Layer 14 of a small transformer language model trained on English Wikipedia (26 layers, counted from 0, width 128).
A neuron adds its activation times its output weights to the MLP's output. To switch it off is to set its activation to zero at one token and run the rest of the model.
A neuron's activation on a vector x is SiLU(gate . x) times (in . x), where the dot is the dot product.

Input weights of the MLP neurons that the questions are about. A number n stands for n times 0.00076.
n46 gate: -61 83 -177 82 -92 202 23 37 -97 126 -77 -125 99 -209 318 73 -3 16 247 117 183 -102 34 -35 -120 -20 -14 46 -78 147 -73 -150 -190 261 -125 71 -64 -58 -233 84 63 -36 183 -88 0 129 -159 7 344 89 -184 106 7 -16 24 -7 3 -7 -58 92 -53 -192 -111 65 176 -14 -96 -115 -112 73 -116 91 -71 -49 68 27 21 150 -59 -7 46 32 212 41 -43 68 185 107 -33 98 143 61 -197 44 61 -37 55 -131 -14 -88 -61 -158 -72 44 72 -51 -49 85 41 26 33 -93 3 -93 -158 -95 0 -69 222 10 54 53 -42 246 56 10 -61 26
n55 gate: -49 180 -28 -49 -109 16 -37 203 -21 -31 -79 -17 46 -226 101 -34 -122 -209 10 69 43 245 35 25 -181 83 164 -84 129 -99 94 51 135 -164 21 -66 -36 159 -97 -28 -109 -74 -18 -308 -21 -49 24 -33 171 39 -102 99 -81 -27 362 -53 269 -305 -7 -21 180 -111 -61 145 43 49 34 -62 -64 -53 -21 3 276 151 228 107 -128 -93 86 147 195 -29 44 -101 -155 -53 219 69 -150 69 -54 -49 -24 -135 -3 142 46 -117 -14 83 167 -14 -3 117 24 -3 -14 -49 -98 71 114 -3 85 -75 86 -58 79 82 -17 -65 56 3 47 21 -109 147 139 108
n59 gate: -80 170 11 -61 145 -3 -58 7 30 -59 32 -123 123 -69 -140 71 -87 151 -57 26 81 114 -296 4 -234 71 -148 -26 27 29 255 -202 -135 -27 0 -129 118 102 133 30 -26 -68 70 257 -4 114 -251 -58 -164 105 -52 4 30 -180 -186 142 97 -202 -95 -99 63 -234 48 104 -54 216 -89 -106 -70 -8 67 117 -49 173 138 -176 -99 -179 39 -99 -146 -187 123 30 7 105 -96 -45 67 124 -223 -19 116 -242 -163 245 54 -25 -38 106 -125 85 48 139 95 36 -82 61 297 -7 11 -26 -69 27 -215 -197 -62 -128 -126 -192 122 237 0 -72 -104 65 159 -169
n107 gate: 143 -11 -8 235 -89 116 -7 159 0 -41 -185 -7 198 -58 380 15 -4 -97 154 -183 -39 -80 19 -153 64 -99 90 -182 -97 33 32 -185 -215 -197 4 -165 -36 48 79 0 191 -16 -35 212 92 62 92 44 20 37 149 49 -4 82 19 31 -45 -120 -54 258 30 -8 152 -70 -145 50 366 -69 -20 -24 60 111 -57 4 8 -23 -83 -126 -107 -66 40 65 124 -200 -477 -29 0 170 -26 76 81 -88 -49 65 143 -84 20 -129 -58 -187 -200 -101 -152 22 -193 -7 -122 136 -15 4 145 238 31 -102 -160 -89 205 51 -15 -159 -41 277 -188 -80 60 50 44 30
n139 gate: -7 183 11 -59 -37 -37 -219 4 -37 76 -153 -123 56 56 0 -18 -59 -36 -225 175 113 56 -138 98 -137 26 -60 167 141 -66 -50 -261 -8 -167 -30 -321 -3 10 -99 150 18 180 -60 330 -95 -89 -181 -28 -159 85 -61 -97 47 -86 15 -179 177 -39 -122 126 -50 -159 25 11 117 103 91 -59 57 -15 196 162 -88 -80 -141 -138 59 -182 -76 222 172 -151 148 -118 93 -148 150 156 101 37 4 59 -163 -199 102 -124 52 -12 -44 -92 74 -56 -111 131 -100 147 34 -153 -78 -119 167 -189 -164 -72 -117 -121 38 -140 94 -69 66 176 73 -40 -126 248 -109 29
n152 gate: -60 -13 -64 -153 20 131 -64 82 132 -55 9 167 -125 17 116 -239 37 23 63 -128 -34 25 61 -136 98 -53 -136 -180 187 139 -7 -36 81 123 272 -176 -75 66 116 -238 -133 7 37 -131 212 -84 57 -22 99 -87 103 39 -113 55 93 3 -36 49 106 83 -39 -65 218 111 105 -17 -108 -109 243 -187 75 -20 -20 79 30 -36 -194 58 51 144 -86 136 -3 -103 -222 -25 -10 30 -78 182 -19 -96 -20 -40 3 -172 115 -20 113 -3 -146 -145 55 159 -35 22 -293 47 23 84 16 -144 205 -241 26 11 130 -65 -85 9 47 13 -21 96 -52 -67 -28 42
n251 gate: 124 -36 -80 -47 -131 -73 -3 213 -63 -16 38 -129 -37 27 100 -43 -3 -13 -17 105 54 61 -40 -68 -10 -141 -44 132 -50 -170 199 -127 7 -116 112 -130 -9 36 -7 -30 -29 35 88 131 10 23 -27 -67 167 -8 0 -97 -13 -97 -103 64 205 3 -136 113 -36 -85 -39 17 312 -33 72 30 -62 -115 114 358 -168 175 -84 -187 86 -34 113 97 -107 31 10 -263 52 -38 37 39 179 -53 -141 -116 180 -179 41 82 -270 58 133 -155 120 67 -247 65 128 50 41 40 210 -32 -22 -141 -138 24 -69 -8 249 10 46 97 -44 -10 -90 -99 23 110 -57 -55
n319 gate: -42 -19 -31 -188 19 -105 66 90 125 -101 90 69 23 143 -88 -158 -57 19 -130 4 179 -214 -81 -70 -101 -57 -66 -48 35 112 51 23 -89 -8 62 141 -224 75 71 -34 -56 -101 144 -115 76 -180 -8 -48 -247 160 -33 15 -4 -148 27 -54 198 20 241 -23 78 -169 -136 12 -31 -65 113 -65 67 -125 416 286 -53 39 -42 -68 -41 133 -28 161 -115 140 75 38 196 204 58 -207 -7 -76 -173 -65 -19 23 -153 -72 175 -131 -46 47 -23 -147 18 21 103 90 -223 4 80 -115 151 -60 166 -55 -193 -201 235 74 45 -14 68 -101 16 -42 60 157 428 -155
n46 in: 122 91 -52 -73 -314 -73 -3 -140 -154 -122 157 -33 -17 -126 79 -54 -238 -221 159 99 95 67 7 152 -88 -3 92 33 52 -150 -75 44 -4 85 -124 17 49 93 -82 144 101 -95 99 25 62 69 21 -10 81 14 0 -118 81 -3 -97 -70 78 90 187 -100 -7 -121 -73 259 -46 48 54 -41 124 -151 -268 -86 -202 79 -226 20 145 21 -7 -111 57 -54 -74 -194 -144 46 35 -34 95 106 80 103 14 210 0 38 -42 90 -55 -36 14 4 -184 -49 -10 -46 -35 42 -163 279 87 -180 191 -39 -236 22 110 117 129 -32 145 -98 -18 -103 193 180 -154 30
n55 in: 232 76 140 68 98 -33 87 45 55 -114 203 -129 118 273 195 195 120 129 133 35 -89 90 -135 -56 -16 -93 -106 72 42 -98 0 -38 135 -27 90 -97 46 -15 -167 -52 -41 -230 -96 240 136 -78 36 6 -20 -82 85 117 51 -41 -221 177 -6 -61 -52 36 3 -37 100 -59 33 91 124 42 -37 -17 99 97 16 0 -7 -16 154 127 214 111 71 -31 86 -133 -104 -74 23 79 63 110 -116 -3 51 32 180 -16 -73 131 23 91 -162 -10 -82 85 107 -28 183 -164 94 44 44 -188 -97 99 32 -31 -87 53 92 -164 26 -28 -230 19 41 29 -231 -110
n59 in: -37 50 -55 81 -182 -101 -25 -11 62 -101 31 -70 -48 149 18 -250 261 -43 -88 36 -4 89 78 68 -14 123 -169 177 0 -80 80 -105 93 60 124 -84 24 -115 -79 175 39 35 34 38 -205 -299 4 -42 53 -12 -107 -201 -207 196 51 48 111 31 -136 -7 -32 -57 74 -153 131 -44 69 26 -91 187 -54 103 164 -205 30 -54 -82 -4 117 144 286 204 -162 26 -64 -186 11 209 -140 -88 42 99 76 51 144 -18 -340 -111 4 46 95 86 -149 179 -138 -135 199 222 -136 -182 -78 -22 -140 -68 36 -53 -98 79 -284 -52 -141 79 27 110 -57 103 -105 11
n107 in: -141 -55 106 28 64 -26 0 -66 -56 -51 -27 -63 -32 -67 -81 176 4 353 -63 -21 -118 -62 -11 97 86 80 168 105 18 36 -116 -31 -86 43 272 221 10 -144 -36 0 -123 93 -129 164 -80 -70 182 -192 -151 44 17 -161 140 -248 182 4 151 22 -175 211 208 180 34 -234 -82 -70 117 -129 18 93 17 42 -285 145 -120 38 -185 -47 -130 141 -55 48 -72 -46 -64 -114 11 85 72 -164 -91 147 141 -147 44 -52 -93 -91 11 -91 -109 -14 -95 -56 -163 -33 -133 14 -11 -20 98 145 10 -25 170 -95 -76 104 17 -99 63 -154 40 77 -123 141 93 135
n139 in: 50 -111 32 236 -119 29 -119 -42 21 49 17 24 83 50 -196 -316 100 -31 160 -67 -105 155 -116 -29 -272 -14 222 -100 54 212 59 -217 54 11 196 71 -162 -143 -66 -32 118 -147 141 0 11 329 57 -45 -7 -17 -17 14 38 14 -117 -54 52 -59 -4 246 201 201 41 25 138 121 217 43 92 -91 196 103 99 -44 -25 -60 -45 -183 -44 -182 100 49 24 -164 -10 31 29 100 -108 -88 257 -82 -77 53 7 -300 47 -86 -96 -18 25 -7 65 187 -107 -74 -91 93 107 -246 31 32 29 25 95 -34 -190 51 -153 -23 10 24 -37 -7 21 -125 27 45
n152 in: 143 -100 60 -30 100 -3 140 23 115 19 -50 132 194 -60 -33 95 43 32 -43 -141 68 -61 -81 34 -282 59 115 118 -60 31 41 0 -27 10 7 7 66 -125 34 -26 -45 88 30 76 -43 210 182 76 -85 -18 -235 61 -3 148 -255 -3 -29 -41 83 -90 -158 -31 77 117 -175 13 36 26 -255 71 49 -165 -56 44 -247 0 18 88 -14 53 -24 -10 -94 139 99 -92 -17 -9 6 -82 -150 53 88 92 -9 16 3 119 -113 157 -308 -64 10 43 80 132 -44 -107 80 23 102 166 -117 247 105 95 -184 -119 117 127 -109 -226 65 161 165 -13 157 -115
n251 in: -59 3 23 79 17 9 -122 -262 42 71 -28 34 258 -133 -95 -187 0 -54 26 -162 -90 19 -20 -20 128 55 111 -63 -102 -108 51 -39 13 145 -164 65 111 -59 -84 185 -48 104 -10 160 -65 174 26 79 -10 -16 32 -115 99 -127 -49 -139 29 414 -115 75 76 20 -47 36 227 -222 -68 -26 108 -17 -71 13 19 85 -63 -42 129 -17 -37 -33 -78 110 45 -39 -168 156 -43 65 166 -10 183 10 -39 56 53 45 -20 14 -191 0 -75 120 -32 -107 155 -139 0 195 -154 -32 256 0 80 268 -120 34 205 -27 -29 -108 -3 -6 85 65 -99 -118 37 0
n319 in: -125 10 -87 -57 54 147 83 17 93 -144 -38 137 -34 7 27 -56 47 19 67 -80 41 -93 58 24 -79 -63 -24 32 -172 -86 -24 119 -82 -69 -99 157 152 -63 193 17 -108 7 -96 -192 120 -135 -7 238 -137 0 179 39 -52 0 20 -237 -56 -133 100 -37 -153 -100 10 51 27 -3 -197 -73 214 7 -89 64 60 -62 145 175 -258 17 228 -249 10 81 -157 23 -68 19 -71 85 0 -110 -71 10 99 30 262 60 37 -143 107 28 90 -24 -42 0 -58 25 116 -91 74 -147 -87 -158 64 -99 136 -118 -124 86 157 57 -111 3 -56 -133 206 158 -131 220

Output weights of the MLP neurons that the questions are about. A number n stands for n times 0.00054.
n46: 39 26 26 -29 -132 -212 -103 77 175 -279 -154 46 98 -463 -54 -44 -64 -22 144 -39 -174 6 171 -225 41 248 -240 78 87 -70 -129 216 -114 9 -234 -140 149 -112 212 -103 -241 -38 -131 22 60 91 -26 93 -56 -179 125 102 247 -63 236 -207 -27 -295 -200 9 -92 21 -69 -185 -100 31 186 -21 -159 131 154 117 206 -60 0 -36 35 -13 61 -54 -278 196 147 64 -325 234 -171 -144 -35 -64 206 -229 -104 -170 -166 115 -161 165 -52 -13 -140 139 40 -156 23 163 4 27 -305 259 -35 31 70 -205 -50 59 79 73 226 27 -62 -213 96 -75 -135 67 -143 -159
n55: 98 -9 74 248 -80 -206 367 56 228 -310 -136 259 -141 -130 109 63 0 -109 27 -52 95 -134 26 -4 9 50 -68 61 -164 -284 -59 -18 -218 31 -31 -146 178 244 -122 170 -83 57 275 -81 -151 137 -405 47 -78 -323 -105 0 -113 348 -137 29 45 -156 -126 95 205 144 248 -22 162 -41 97 69 -114 155 -49 -211 139 108 104 -147 -205 -55 -476 21 -150 84 192 -20 -73 35 135 -18 40 -30 80 35 -18 27 -52 157 -73 -211 101 86 -4 9 -54 -110 -24 -146 52 333 223 249 44 41 29 -30 -175 115 -122 19 -79 -149 -63 -59 215 -149 -25 -30 -45 -285
n59: -173 33 32 -358 42 -307 244 -269 -164 57 -9 -130 114 24 153 -9 127 -147 -96 -161 -38 -339 0 -27 15 212 -45 -39 112 -93 36 -241 61 37 180 -180 131 88 103 97 0 0 -5 71 125 -218 -220 -104 46 105 156 74 184 39 130 234 377 67 185 -86 -9 -89 -41 198 88 -67 -168 -50 174 -100 -75 -338 -83 94 114 -165 -43 0 177 26 201 -53 256 225 -314 -125 122 -107 368 -173 -169 -357 92 -91 -201 -52 18 -30 -212 -172 70 122 -260 -351 40 -113 -59 185 211 -153 -392 53 97 73 -53 143 44 88 -65 -186 -67 199 -67 -40 -52 117 -77 -87
n107: 32 159 -27 9 -41 87 36 115 23 179 67 281 -25 -371 292 -23 75 143 196 173 -185 30 -62 185 -189 42 -4 -95 -41 14 -65 -47 -79 45 179 -141 -95 163 270 71 94 -90 136 -147 129 -18 -4 -333 13 354 125 67 -111 309 -57 -73 -185 -142 -28 88 424 208 249 -120 38 46 -112 154 -88 145 -55 112 18 172 -4 -61 366 -116 149 0 330 30 157 -111 47 -46 206 41 -95 -4 -95 -81 -260 -79 248 -238 -4 -64 -44 -60 163 -48 202 -130 -5 -189 -101 276 233 34 114 -153 51 -279 -19 -384 64 -90 -45 69 94 -106 -164 96 -169 22 -343 -24
n139: 28 217 150 -4 -56 102 59 130 -299 -215 -98 -9 -73 -181 429 79 268 -258 -47 -108 -14 6 -144 61 144 -157 71 310 -18 -230 -140 -152 -186 161 -123 -65 -5 52 427 -100 23 44 194 -89 -68 -46 23 107 9 -91 -104 78 -118 -171 27 -279 249 26 -98 -146 -51 62 -122 199 168 -70 148 138 -200 -227 -65 19 -294 160 0 153 138 -52 64 152 189 48 230 0 -71 67 25 73 -55 0 97 -105 -77 137 -112 47 -370 -119 40 -66 -51 31 -308 -209 84 -86 -12 257 52 112 220 -38 -86 -54 -200 161 -253 -115 101 14 -50 -65 -232 -415 -155 -31 -110 96
n152: -76 134 136 30 9 14 0 -122 -73 -113 -228 -145 234 220 -141 86 99 -35 -60 44 -241 -158 22 115 -111 124 103 263 -245 -120 55 267 -238 160 -110 25 -103 110 90 321 44 -173 -80 371 -33 -111 -175 22 13 413 131 137 86 -156 -189 84 -27 -51 -407 5 -4 238 -293 4 -37 250 67 151 -67 147 -76 -138 -48 -94 -57 -18 -278 -73 -49 59 123 -81 9 -65 -124 -85 -130 -18 142 17 -22 35 -207 -156 22 59 285 -265 140 -105 178 -95 -99 -176 110 88 164 -244 32 -349 44 119 163 -57 -28 -292 -118 130 111 -122 313 14 -85 -60 62 51 202 217
n251: 106 -57 109 92 261 182 30 116 -141 129 -98 -46 45 -351 5 -85 85 121 -100 108 72 255 -432 88 5 23 -8 199 -83 79 -142 -141 72 -92 166 -21 -13 -21 -24 78 82 76 123 -89 -300 52 -121 204 69 -245 -48 313 -164 73 229 54 216 -284 282 99 -120 -67 138 -117 -280 -36 200 -30 152 -43 301 136 182 -218 77 -146 -213 -208 -9 -67 36 -21 -80 44 27 -118 -210 -232 4 -9 101 61 43 -36 -39 -36 -9 138 14 -68 334 -175 272 74 -52 111 -99 -138 -185 -61 -28 -212 136 -146 178 209 4 -119 -232 -45 -92 -161 134 -186 -45 -279 -22 32
n319: 252 260 38 -16 81 155 63 -29 96 -121 -237 -110 40 -185 -192 43 343 42 202 142 -69 -34 334 -158 -71 -92 -123 108 336 -157 178 22 144 174 63 176 -77 -125 -125 -109 -361 4 9 65 35 -72 -142 148 8 90 63 -126 113 229 -82 141 26 141 108 -352 4 -191 138 0 -235 -96 101 -305 15 103 -21 -35 180 58 -50 -49 221 122 102 -88 -87 227 -29 229 22 71 -323 119 -195 112 94 -101 -71 -114 -62 -56 16 5 -14 -135 21 161 17 -25 -214 9 -11 233 -127 -122 -226 -240 8 -54 93 34 -158 80 -106 -43 23 -30 -61 106 -135 -94 91 -181

Each question names a token from some text and the token that comes next. It shows the vector x that enters the MLP there. A number n stands for n times 0.015.

Then comes g, the gradient of the next token's log-probability with respect to the MLP's output, scaled to length 1. A neuron's effect is roughly proportional to its activation times (output weights . g). A number n stands for n times 0.00078.

" of", then " M"
x: -46 -47 84 46 70 -23 -42 -108 -37 -61 81 60 114 40 12 22 58 -25 36 14 7 38 -13 -158 -116 39 -123 3 153 58 141 44 -68 174 21 90 -82 54 -19 -82 20 -40 38 -113 21 51 43 6 13 -80 -69 15 48 72 -48 115 -133 15 156 -51 -63 -5 -84 56 110 -116 -20 98 -39 115 -38 -130 -61 -25 -24 29 214 -20 -23 72 59 -8 -37 -212 -65 15 38 -58 -14 -33 156 -50 -101 136 26 -194 142 165 32 -21 -37 112 40 81 -67 100 34 -7 86 13 30 -89 9 172 -117 101 -45 7 49 53 -70 -58 50 91 44 -46 14 -12
g: -10 48 -89 -23 243 18 158 -69 85 -88 -166 -49 -67 161 -22 246 -14 46 51 200 -50 -23 59 20 43 52 -16 -187 -84 156 111 -51 -2 -72 3 -31 -15 -93 103 175 274 -75 70 100 47 108 -17 69 56 51 -71 -132 -2 -194 -305 -26 142 22 80 -17 47 27 88 -48 306 227 -109 -175 -97 -20 208 -55 57 -111 172 5 49 89 -72 -148 59 106 8 -177 -70 -122 69 167 59 61 213 -23 200 51 57 -116 -150 -27 94 37 -164 -34 133 -121 -11 -184 -172 68 116 -46 98 6 105 68 124 39 -202 -73 -236 64 23 64 -57 -95 111 73 49 -10
Which neuron, switched off, raises the next token's probability most? n46

" to", then " an"
x: -96 -118 -31 106 -142 -43 57 44 -185 -115 133 77 113 -15 -158 11 -12 74 88 -101 219 44 17 -70 -109 152 62 -30 -60 44 -43 38 -11 8 28 69 17 36 5 -86 32 -102 -2 -149 154 64 3 -70 -61 -78 17 91 -74 115 -6 -38 -61 70 97 39 -54 5 114 18 131 96 -5 83 -72 -34 -77 -155 26 -1 -125 100 225 230 58 27 -47 -144 5 -111 -160 12 50 12 73 10 42 30 -77 33 7 77 72 199 10 93 -9 0 -26 29 145 127 187 18 65 22 36 102 -29 -99 98 35 60 85 37 27 42 -22 18 1 90 42 -7 88
g: -170 76 -40 45 -21 -20 -43 -62 177 136 -14 -13 -133 -116 -53 244 -147 -51 51 121 -61 40 -109 116 -250 -80 -102 -209 169 19 -285 56 -66 5 -158 336 -25 -77 -65 -189 6 -73 99 212 136 173 -138 162 49 -33 -98 89 224 -114 249 -36 20 75 47 -6 -11 -97 19 74 14 32 -142 143 244 -95 -196 211 -44 -67 -55 54 -30 70 5 -230 -19 94 80 25 19 -46 -16 -111 60 85 62 25 13 -122 30 9 -11 -32 -64 123 -222 -46 166 55 -37 32 -63 -2 -102 174 38 -47 98 85 -30 12 -120 -104 7 -23 52 -157 169 -55 -78 -181 -108 1
Which neuron, switched off, lowers the next token's probability most? n46

" be", then " the"
x: 61 32 -44 2 173 -105 111 -9 69 -84 103 68 148 129 -88 68 23 -30 72 -462 126 25 -158 -72 -132 106 41 -157 -54 34 -102 82 -22 161 -76 28 33 19 24 -82 156 -33 70 6 -35 106 183 71 -141 -56 -94 68 -119 56 -173 7 -11 10 15 73 106 -86 73 31 -29 -10 -25 -42 -57 47 -82 -8 118 -86 -106 141 97 -20 60 -105 -122 200 92 93 201 -44 32 -83 26 -74 -7 150 -42 -147 -85 -71 -10 60 -175 103 -34 67 63 42 89 -7 128 23 44 40 62 173 -21 82 74 11 -2 68 54 -40 94 -35 246 75 1 76 81 37
g: -139 -65 -290 13 146 71 121 -169 -205 -182 -73 -84 -176 -17 -43 140 -53 5 72 318 100 50 74 -108 -168 42 16 46 -81 -151 112 -72 39 0 -20 92 -97 -212 -72 -95 59 225 216 -159 105 169 145 -105 -7 23 -116 -113 111 56 175 -58 -32 63 11 38 -35 -191 84 -12 81 -216 -63 62 -16 254 61 114 21 36 120 228 -12 -165 -110 -51 -146 116 -144 238 44 81 -20 -229 12 115 38 99 107 220 -102 -23 -70 -66 23 11 -35 -2 -96 62 27 23 198 84 141 -150 34 73 -41 74 -53 -19 -56 43 -75 92 -39 -54 -69 57 71 -113 17 17
Which neuron, switched off, lowers the next token's probability most? n152

"ular", then " tr"
x: -110 -91 83 -38 39 -57 91 -54 83 -138 -6 57 -165 47 -73 -12 -96 -2 13 -50 -3 -1 -59 -96 -1 44 -48 -63 -86 17 -65 126 138 211 190 99 -75 -43 58 -105 47 39 -13 -186 -64 -76 42 36 -102 -46 -55 92 -29 -107 -124 143 -106 140 1 -80 121 100 -124 -125 -31 189 144 337 -99 118 -19 -30 -45 27 -23 84 128 89 99 -12 -172 67 57 14 75 3 -206 3 7 -149 -56 -56 13 -212 -93 -25 119 104 98 105 104 -170 -5 68 -52 82 -90 175 -111 -29 18 71 -57 -8 85 4 -242 195 61 31 105 -149 -39 -157 -149 101 86 -178
g: 33 -89 20 -38 52 150 -78 134 51 138 240 -140 273 59 -155 9 -222 -146 -9 -94 -4 160 -60 -1 156 -122 -100 -86 -128 -13 -30 26 15 -237 -156 88 -281 175 -137 10 34 292 137 -2 -30 50 -136 225 -71 -107 -24 183 100 -100 -20 -80 197 -112 -143 192 -110 222 51 -61 -53 -99 -33 129 -105 -19 -46 24 24 -57 137 91 -31 31 -93 34 68 17 -128 -89 -24 116 -44 -20 -217 96 58 -45 -90 -154 -93 -61 121 82 31 105 -119 162 123 -19 -59 42 162 -35 -133 52 124 -75 -10 206 -80 22 38 218 -68 -52 35 -143 -18 97 63 34 -11 87
Which neuron, switched off, lowers the next token's probability most? n319

"Z", then "L"
x: -164 -86 86 -39 -93 88 -20 69 -35 -12 47 63 -9 -137 -19 -74 -22 -57 -41 -134 -38 37 -4 -52 23 30 33 -131 83 -52 -33 88 111 128 -146 -43 -38 -3 -2 117 60 205 -64 39 -57 28 -89 0 -166 -104 -19 75 -91 113 66 73 8 76 -4 -233 1 50 -104 -72 -87 -104 35 -37 -23 -200 -10 310 -52 -98 7 53 -45 -202 196 -60 -42 -151 93 -111 -14 -59 183 92 107 41 -51 74 17 -50 -33 31 -61 44 -77 0 46 -42 48 -127 170 -33 82 91 114 -72 -37 93 77 54 -75 42 44 79 -48 5 -48 -105 134 -39 34 134 -42 186
g: -156 286 -100 -35 28 115 59 -108 140 -33 -7 -99 130 53 -46 199 -22 -48 54 -52 -112 -145 132 8 57 -85 -9 -143 -9 -42 221 -60 182 69 208 48 -35 -141 -100 12 -27 34 0 88 324 27 -58 -15 174 90 32 118 57 0 -28 97 52 106 43 67 29 16 46 74 -150 211 -10 -51 71 -74 218 85 22 16 -45 -35 -73 17 -57 -379 -58 -128 111 5 -130 75 -128 -88 65 19 167 -24 133 -81 296 0 108 -71 -47 -93 -47 81 -209 49 2 -77 -154 232 -113 13 47 -57 257 205 -77 -52 156 -17 81 -102 95 -118 178 35 8 -22 77 105
Which neuron, switched off, lowers the next token's probability most? n55

" or", then " s"
x: 28 178 -14 -157 128 -84 47 -62 -110 -125 173 117 -4 17 -80 -74 78 -49 49 -129 12 37 -47 53 -105 9 -106 -55 127 81 -53 66 76 28 -48 -81 -15 76 72 -117 86 -174 -11 -145 144 -32 -97 110 -144 -74 40 -81 -68 39 -145 63 112 21 25 -33 52 37 -62 19 -99 207 10 11 30 107 -108 -1 66 -104 98 -75 139 -21 156 75 -32 -72 -7 67 98 -64 77 -65 141 -16 15 -127 -151 -232 83 -68 236 162 -65 63 -28 -38 53 25 -74 20 159 -109 -49 25 20 -24 -60 -229 103 25 -59 -101 5 -3 67 -127 18 47 -58 22 -8 -6
g: -89 -43 -5 -44 -34 -265 -68 30 27 -22 -148 -53 78 133 -73 -71 -2 -252 -4 -24 9 165 -63 65 -137 -253 83 -70 238 -79 12 -93 -5 -64 -33 -72 35 51 -109 15 -4 237 -62 214 -122 150 -36 54 -144 -50 242 186 143 67 -98 117 123 -20 -112 101 -95 140 63 72 -36 -171 52 83 101 -124 -260 -177 -111 75 61 -124 56 -134 -6 134 53 -76 -183 101 76 84 119 -37 152 -141 158 47 96 142 -30 48 79 80 -137 -139 40 110 -175 26 33 -1 181 -113 -28 48 -108 156 -86 114 182 37 26 -83 -144 -38 -92 177 3 -61 -69 -205 120 143
Which neuron, switched off, raises the next token's probability most? n59

" s", then "ome"
x: 53 -4 -65 73 -9 -12 95 129 -33 52 -4 -35 55 10 21 -90 60 67 79 -195 81 -31 -9 -144 -110 103 97 82 62 -123 -120 -11 -51 -20 -95 -139 221 -48 -20 -4 51 60 161 -45 157 -16 -89 -12 -37 -130 -22 13 -39 30 -6 41 20 4 -15 40 -1 -66 -45 2 218 15 17 204 51 9 80 8 86 -11 -89 -43 42 -53 -68 -17 94 68 38 -116 58 -74 -61 -13 137 -63 37 37 -25 -19 137 61 -188 114 22 103 -18 8 58 42 65 -25 -47 57 0 21 -45 71 -20 77 13 69 -60 -25 -19 -8 44 -59 -161 -24 -123 -30 -57 64
g: 5 -178 -129 -95 101 -68 86 -189 -80 -30 64 61 -314 145 96 -63 -234 -56 33 200 155 -6 -115 -226 -89 118 -133 -26 -7 65 -23 -139 -112 -135 -55 82 141 93 54 -142 -18 115 5 43 -97 23 41 -75 48 -14 -78 24 35 43 -124 114 92 -187 273 27 74 -145 -34 92 27 -65 14 -15 -303 -4 -46 -250 82 12 261 81 86 -16 -91 -101 -2 18 47 -129 -77 27 101 -129 -44 89 10 216 -188 93 -131 159 77 31 161 288 -117 -201 51 14 17 75 -153 -7 -101 169 -101 -26 16 -201 98 -3 43 15 2 -37 -47 -57 25 -53 38 -145 60 -48
Which neuron, switched off, lowers the next token's probability most? n251

" P", then "et"
x: 149 28 70 112 111 123 -34 -17 -22 25 27 -53 18 86 132 3 -32 -4 89 189 17 -8 81 -89 139 129 -64 -83 109 -58 85 56 55 160 -137 25 84 -112 102 13 14 -22 14 -61 49 106 -104 19 109 -114 100 79 -86 -46 88 110 -37 51 65 -53 -18 72 -34 -106 15 73 64 -66 -105 96 18 -68 -64 -135 -36 -31 -34 65 58 32 14 -21 65 64 74 29 -154 2 -17 -10 -53 88 -94 30 -19 -29 5 113 63 34 -204 48 138 -9 29 128 43 107 127 7 -15 65 -44 -20 61 110 -176 -16 42 102 -54 -64 15 23 36 -36 44 -55
g: -152 158 -3 6 182 78 -54 72 0 -56 0 103 90 110 50 -209 -61 43 -14 108 -5 -10 98 22 149 -44 192 45 -46 -26 36 -158 -53 173 94 77 3 42 71 -258 23 -10 -243 -85 -168 -77 -115 83 -47 122 -133 106 -204 -60 6 92 -73 -34 128 -48 -152 -34 160 97 -24 -66 -112 -50 -53 261 41 24 157 74 395 196 -59 -254 -182 -98 239 -14 170 88 80 -135 -75 98 -45 -5 -60 85 -101 27 -30 12 -45 -46 -47 -62 57 4 19 114 -154 -102 250 129 56 158 -143 -1 -16 -26 -47 -93 -276 5 13 -44 22 113 -157 28 62 49 67 87
Which neuron, switched off, lowers the next token's probability most? n46

"e", then ","
x: -77 -202 164 -9 87 -78 155 19 -55 117 86 22 57 161 -36 -5 -53 -23 48 -44 68 29 -242 105 -44 100 -19 -75 88 15 -98 -38 -42 7 17 -76 5 71 -66 42 -33 -23 83 -12 8 -43 137 12 -10 -107 -60 -132 19 31 5 -132 81 -261 70 142 -108 28 12 24 196 -50 -133 227 -45 -11 73 97 -158 -133 -47 93 -9 51 -138 57 -67 59 75 37 -39 -84 54 -21 2 -23 -18 6 -124 2 31 -138 252 155 -85 8 144 13 -102 -84 -20 72 -15 -7 -25 4 -59 119 -20 -103 -42 54 118 -100 79 54 -59 -18 -33 -92 72 12 -31 3
g: -48 64 72 43 -162 41 78 59 -66 251 -49 -63 -92 4 -206 -2 -19 66 -74 -200 -213 45 -118 42 100 -108 -181 100 -158 178 73 -94 48 -125 44 -136 136 21 25 -45 -158 59 141 35 -75 -129 -149 -18 78 28 -149 10 -83 -30 -25 37 191 -153 -48 133 -327 278 -75 -107 154 -83 154 62 123 22 47 102 76 202 56 52 -98 -23 55 273 224 -45 89 -41 37 -107 72 226 207 -47 44 187 -26 0 24 15 139 -13 74 168 96 -78 91 -28 26 -164 -46 -125 -19 128 51 47 -212 33 125 30 -101 137 -71 115 1 187 7 -16 -32 14 -110 30
Which neuron, switched off, lowers the next token's probability most? n319

" ", then "29"
x: 33 13 -6 -55 -4 32 25 -59 -77 31 1 61 61 -31 44 54 -12 -11 12 -85 -8 135 -120 -70 -5 41 47 51 -62 9 33 -65 -78 20 54 -4 32 -66 -49 -98 -64 69 -38 31 -63 43 65 55 17 -38 -22 27 -44 54 -1 13 -9 75 70 -25 10 42 -43 48 -131 103 3 91 -7 30 -64 16 3 -167 1 -17 31 3 110 24 58 279 69 33 156 -14 1 212 -29 -36 -58 -8 0 -46 -60 -72 66 -47 -68 -80 34 -76 -59 74 35 52 171 39 100 -24 -17 95 -298 -103 48 -27 -75 -64 30 -76 72 30 31 62 -38 1 -201 15
g: 51 -71 21 46 -124 184 -85 -4 -187 -61 -51 235 122 46 40 -12 88 -34 -55 -53 135 -92 -111 -51 -105 -45 52 100 -11 -240 -45 -167 41 -69 82 -56 77 226 -157 -76 86 -192 -43 101 -32 45 -224 -128 -91 40 96 117 -140 -24 -78 130 -253 -15 41 -101 59 -164 -49 -85 167 150 33 -140 66 -150 -78 196 -129 160 157 -158 -82 -81 -76 125 -188 110 -78 77 -35 -71 -75 -44 47 204 -41 118 -84 121 329 -54 153 -48 -164 -41 -82 -107 132 166 22 210 58 -6 -69 128 -1 89 102 -46 -126 -141 -55 153 -29 27 112 128 -93 60 36 66 -68 -110
Which neuron, switched off, lowers the next token's probability most? n46